Layer 3 of a small transformer language model trained on English Wikipedia (8 layers, counted from 0, width 64). Numbers have three digits each and are written without spaces.
A neuron's activation on a vector x is squared ReLU(weights . x), where the dot is the dot product.

Input weights of the MLP neurons that the questions are about. A number n stands for (n - 500) times 0.0013.
n1: 429500462445608446454425592541457438508321669540721622517370343336697652229544447367516649499451575390346404492734352489508587567568594657396790237482450396504402560507580613410516281487642544
n2: 571222651346473413507636381512409555429412711392509557467305420439702508600668514526506599458323374673502471353542399418416687378568469688359624557448502534342414624238575386564417531544627732
n3: 703460319519566411454555401454561251623599489396388620317786537448363338406516383360475506732226683403468486481849384502518482517560600442418572333564850516401453484256590642221437434463388708
n5: 455443483289599300460379457560452518671365113620585311324657522425626571725452267643384676656532517452430310480630591152681476293511448429362615572531712522691691604594254332625700601617646422
n16: 401563312567307444295567709435303592497274624506668646438660466447307101358540565566211542324582369612533799360850382334421546726504470203634577584732421654377403607454693620581581228529398329
n17: 341342491496383495423632388355311595574463544420655741677626495402555494456536641656365487457440581852624543491351231504568513555440291337406661403230568512672466475186335676127498698505457733
n35: 618644574365438552576638425674741410582423598395595445371541252510652530539537536592640408571465509525397186768688579502573493394539447685378338373395484357402532446701450553559405609325644585
n41: 609376675305541594513578268675313447569541571563603455192601581475553551599389546773367560674371549454516271713273782578254654673558243552186265580635657633510523524472562518590378558684580450
n67: 316579517415561396533564763453447457493603690406506583771498426561756321372603306802417509473409515334414394546711534403379503440517463386651343392484376624373543672397629502174480435632669663
n76: 390624679797215311407474566334386532334596653417727682554479639444448506462221762418266445626647402452150528592771423528691630329454418492478541479541480659569559353587270374572397826518556418
n91: 524264674404580395569359417310691416804577598516511609430475384571753236596711634426526367399654541470874448354494590483544609555462463567364346536398315794593508599328272690486613356492406329
n101: 622672750526513263501558261344526685692630494329796686416185744155750510476469215591579382705834666525496430669330341248631463171707638847394424363582452544310135568493582598524523276564163385
n103: 728511433765548383443536426517505479489316425378359554673435427637444456468388734449714431679612511430524445600654619494333296497279339538301643401393565468320444504222688449367626546595600458
n115: 575595348436586586358648731671567385622232545394436330586437609374409555125609687655523685438530310443666618551384720298652295567766097248406564414300603479611428274481463590498586513467458664
n117: 199396569712556444701617541500326545341310530393558444523534523447545550656254556448754610500577552471582462311665465709510460562549576433369572627240437253428571416433343327483552244334356338
n119: 472542661421387625428455529722633569453538587499430530481324245565527500468773389662324369622420598474386411527473491727532495350347480435360611488284604365531451547558470312465432590434646538
n130: 508415666869563462473577561593371375269541473573339528658462610373523162323577547574672590433608486438343552447538532549505480629752524294468217583442511553553345488249371351554567390565770264
n139: 548603299533667479620342447608682273654511408605649450413415439449532333456404594413605591421724506423198290522366410484629584346593585653497428330479633423518650494480401553402447613511309586
n159: 663448514469256539567486715477311702361553553472271522412490425495430544580498403451464317469377526528551634758701500351539566460495414620286478394460452542289527605323528666766343562576489611
n163: 484633517524357485339583481535292562697429316410614823320528853456623909375384463584529429717566404491463493619280559348413619565466501737547348872407441497361554512502457598466475556549678456
n166: 494551419480667315476442375591459498443472380504354349649344794583528361535423531460544427475454258400560579366460505490399556376391572567590330753591421519599647536725591544489544600470382429
n170: 418401355271518490447590574921476430426383455374594656255466481574513491635560531410434420567618385396430710236616307715620482571514513665540440673568504797419412442534272581306545549162287522
n178: 343338645352609493604437236659604349601456673406597489194537410439532421429399329598619552519425461563598604617558530459370564728338318394565666493620656614282556294708472556580544613602331390
n182: 449505695542288615689621527375387379669399299452614600441698389434209504314503495669631566508326454448413518677670615473556434471332600293562544452391632429542644402523652442361452549389576411
n185: 325468569483411573611552647674463357598318471233442478498547479577312411457688362654704652523558583305306531628617575545432545106533337429281650468482375383479367646498507410606575527449484451
n188: 580399452606461433537562401465502555510719554614624580500401582698583474377477602279498370290671301530466455384468396434720674513370752423413477763636651321398568573589489549665519473301572260
n193: 551699544508498567389401390546622371588438484357522156634620278640578482440429433496422373723407555645682526520512434448401522268548394302361511370570667463626532377664496362434582429631368713
n211: 573674411348603872723680519521780470447532580351499427568447467456408479579513406466269630453465481443392450311433495483653469415674533543322249482473424355522487383553493684470418550637478475
n213: 243600440451816514583353375417586515528480520426547680362324598506427533645401547239255357525572696358427506570566455673539400492475304451603472608743425538590508483568357522534440462512469573
n214: 363487558514613390238558325602445751411426610445561647594467419368357445630384436698418406301917301454359722619531403448506728276756266461719720492567515465364494296682608395311492512567536705
n217: 639406537733604685408297572286528809573686525418490577306808334419315430540437509612703586357460441580949601526273671554613787331508563604465423661605495457401431659025467414401649300397318447
n241: 601616666252618279691413539698496505413730786191779472528598386592692107452521642425468437539436590659403445337561600455615622449706290467460514486436701652260448698389409478363686569242327671

Each question shows a token from some text and the vector x that enters the MLP there. A number n stands for (n - 500) times 0.0071.

" about": 403470501443373212465615387495550510372471444509537481507547374674462663552378560295475612558456464475550518480425633462458461572594600698596730438438280680613322415390514580654450510572610540
Which neuron fires most, and how strongly? n2, at about 1.4

" | A": 449524566489520163471580427364642327395546431606363356418632416791481593446509442493565587508475443417481591553398603397427367676451540652583702450503352641569602478506496548652347687431467484
Which three neurons fire most, strongest first? n178, n166, n5

" | K": 487546588541497321508608413428527387491637399588348520404441478810395656441551467533514456422427497443460502586389631399439488666421495638611699432641300507656530474412492569625344735300428494
Which of these neurons fires most? n159

" r": 476512512364476544325623512396658477480334448542488279521570403590538547520547347314594503666511582625475535339418555385433332668414502491687699415453371496678463533449617544658423715346374556
Which two neurons fire most, strongest first? n193, n115

"'": 497499684433387468576657444311580426326625564617505526597480411765564654344683407373543552325411674419471552495520507494245351632473411460559544510656371406541668428383437530538468619520432564
Which of these neurons fires most? n67

" dev": 492502701439432534435582500543501504429526405567458238622619377692346738509517373377455527608452617448413574584415600428577391501581403570681648365250336554681478387447532445679452492424525544
Which neuron fires most, and how strongly? n115, at about 1.9

"6": 444530609527625472458516471480605587392596458590364533707635408630336478323462401420481630404520568514382545563317410448376504629551429735692534569553360473537530554519505479277430630429434623
Which neuron fires most, and how strongly? n214, at about 3.1

"ine": 348637487549581559517615356468562348446548641727610379503626425417374474494603471205515704436466614489435566504388545442448345490563526711416509582543340425570554638551595592495259577271517477
Which of these neurons fires most? n211

"1": 460476600551564539533489532495585417321547455590353330649548464589468538337473497483502648311548596481462548543338288435403496701609421618732585527660394481579601501384499462311350629506537571
Which two neurons fire most, strongest first? n130, n67

"2": 495588469428639402533557488500578503282623543689323403651578463692512532332395488520412528394461450393421531515318497439322514739570574592685649526492424461603589483439465496392306629487609533
Which two neurons fire most, strongest first? n67, n166

" d": 523505698472430497346731392317509361413433452676490262540527351634443563649491364290437496552578507406461403439469610391413498672491552610694634529477430577596425491399531561591546650347417598
Which of these neurons fires most? n5

" Rod": 460548540554564552494555418505575468327535482568362421437409395686471552450524352315545543606506677535554497557432587361367371543458437600530791541327427364567634385542593459760396680173520593
Which of these neurons fires most? n119

"5": 508491426482659438582605475386590566295593480725415425600540469707420533400410378413512590383432485421374581537298478482345477670541510597703590581535401455592627565484546437354323634508583507
Which of these neurons fires most? n166

"ick": 424648509536588560515633396423509395417613580513466375480616514482360671434595547180558486457535563620435529581432447430506293461455502659575681554466383348551758505487661429571291552208506510
Which of these neurons fires most? n188

" to": 538485455497463199476646432476506472351456492509556543531533356671430670540437465287494583538412554499540421416373655449492485586525500781507712423532281704539378379460524605625534518588601493
Which of these neurons fires most? n1

"–": 552471620468563470493778486412500489428541643604338368492466343742669569319429363467469542529368549618444512497315446456404459678526507542544644545464331498557537549524486496667332555414497579
Which neuron fires most, and how strongly? n2, at about 2.3

" s": 574555694352520618476672481464587447468355344500414287398453277799575561560505500412376475516482573687397636383495566418425359754461455597540625448556390504587508488403645514580294585378458518
Which of these neurons fires most? n193

"), and": 496547438604434112446637460582558481408491401528546495549453416712496619529409520342458637548382477513487491510377600516453460549536560763534693464454272594600367373364513647625489498545523523
Which two neurons fire most, strongest first? n103, n1

"va": 510602554514599699424685414342493403515639542636419494544591481632472396454505446222502679496442836475439503537479514368394400512524645696480580384535364420527542553505599551559369296243424449
Which neuron fires most, and how strongly? n3, at about 3.4

"T": 586626596486474429711530392467459431344564615717427246471416394851502644444687468460366542447512516355500604538418443370306405586443501537672588414627554472619576427604454467486347587345445540
Which of these neurons fires most? n193

" of the": 445563484489383169457580496437572355411498496526512410585546384668465668596507503323458605583456501461531531462404532472348666515588550788547648463506270646630411393452480680534373510521605444
Which two neurons fire most, strongest first? n1, n76

"ually": 416452502389445466524641430482714420392518454504585431515606394548493551647407586276590576461434609274527496428390636398539347521589732719650572506566323384499362406544570588630362530468484508
Which neuron fires most, and how strongly? n211, at about 2.5

" Chem": 518601679552487777478439399540488323420332563608477325497521430700574530587634374461567613617478498631499565571368427403369294441490418629452795566488402466549320510496507528591351673350459455
Which three neurons fire most, strongest first? n185, n119, n193

"ed by a": 480501469475332127447617460383621400412482422586497355595563424665451669499450493400512616525439472528526596522374595482522536534504555737583680439459277701575441443455505674569416493560584425
Which neuron fires most, and how strongly? n76, at about 0.4

"is.": 449697574455665419600680277535485494414752641587435485507403514365444563514450345397586655430471616660339476615383384451540292398490573701536680457620364487511495482482479584509393493500355479
Which of these neurons fires most? n101

" St.": 345591652603485481486515391466327571461554652618410509537418426767462530360550538294525650503480492526497491581354567418258387604479550604584714521418453515675404464424393467608483699278650442
Which two neurons fire most, strongest first? n76, n130

"orm": 349309585408539519402660421659481579352419447503482336398742470725445526553803511245618545516501560754297507487498508440567427487525473551606631467566408417596495463468430539513406497278574524
Which neuron fires most, and how strongly? n170, at about 3.6

"====": 425439428570415348594685557411536545376747474539543531409615508723446587505579442426515635402441423352505561453339631418344532619531427706409650513557393609492473379388329514547372540605477695
Which two neurons fire most, strongest first? n159, n2

" |": 343547536471743256430562437432487383416691448533436449456495463803520624455491533390575641458320500454463528576389554452366492630428648649562701450531336635556515556487442475625385674409390461
Which of these neurons fires most? n166

" Ph": 472468742488484540358574341473498457461551315572349380475619465712550525614736503485496599473545508492493438569388464259444390452480491648686736410514504451645503373490395523647408645283487495
Which neuron fires most, and how strongly? n5, at about 3.4

"ulf": 421432597466561617579682395536425429538365520828356373390776444517392429399687592453527636441535557485533456469484582341436439454655568612647505484620423530556284474625467536379336402419562389
Which two neurons fire most, strongest first? n130, n182

" are": 399541418464372184475602476578647485457552480529519488557526447712415561541446469418541657494392410489402514428409676478433385609576635769596681484397317583601304413344477565578429611545566503
Which of these neurons fires most? n2

"17": 554555647409572442588502453432421444459613519566356345541658400669434599418548447480357631362517481556399486630307563352361353592656593655712611521384433518615552588571538420412409607341363578
Which three neurons fire most, strongest first? n241, n182, n139

"993": 491598498549554374502434522421551328366590468777377366588472454714396439492418531360525557380466559616403402567361308380474425507648598701614642657591413349547574570479537595514318638430583586
Which two neurons fire most, strongest first? n139, n188

"937": 449571540591626427589447522340529368402598383708428517565447495585389489570429566352504573356428655665359430606323377387546438531580666659593706622599377367552479507414530567367355565452677486
Which neuron fires most, and how strongly? n139, at about 2.1

", ": 496602546454458402506719481457483522546475538476380230538496402766520560457436390491539602536435585588405425472350414466372622705506436592630616428590224544564559561418486537555322716537429531
Which two neurons fire most, strongest first? n2, n41

"J": 463507624522338467537580463469388422362628433552313358538605433804408542451557371572593538400534668598494579481472473308474448632432367698633788403441408642674482442378526505540344616422472486
Which neuron fires most, and how strongly? n159, at about 2.1

" family": 427650459546529529500487283606518380355474469547476429474494433558395605485590587247483696358534643557410461513459526365482434550602682644621795568389320531524245488475558537490448588490670478
Which neuron fires most, and how strongly? n1, at about 3.4

" moved to": 520549423541331244442588382451550501377523446534528488514539349700470623517365581267491583489434530492503504485383603451487514614539555731533700495468288756568338378410514591627527559554647512
Which two neurons fire most, strongest first? n76, n103

"r": 354340580365468697503530685712378544390404327544386364479515468440556663636563571588634478584405730514339579352470616567627321523522524382646672455593348590407424464354509481496416511447489476
Which of these neurons fires most? n170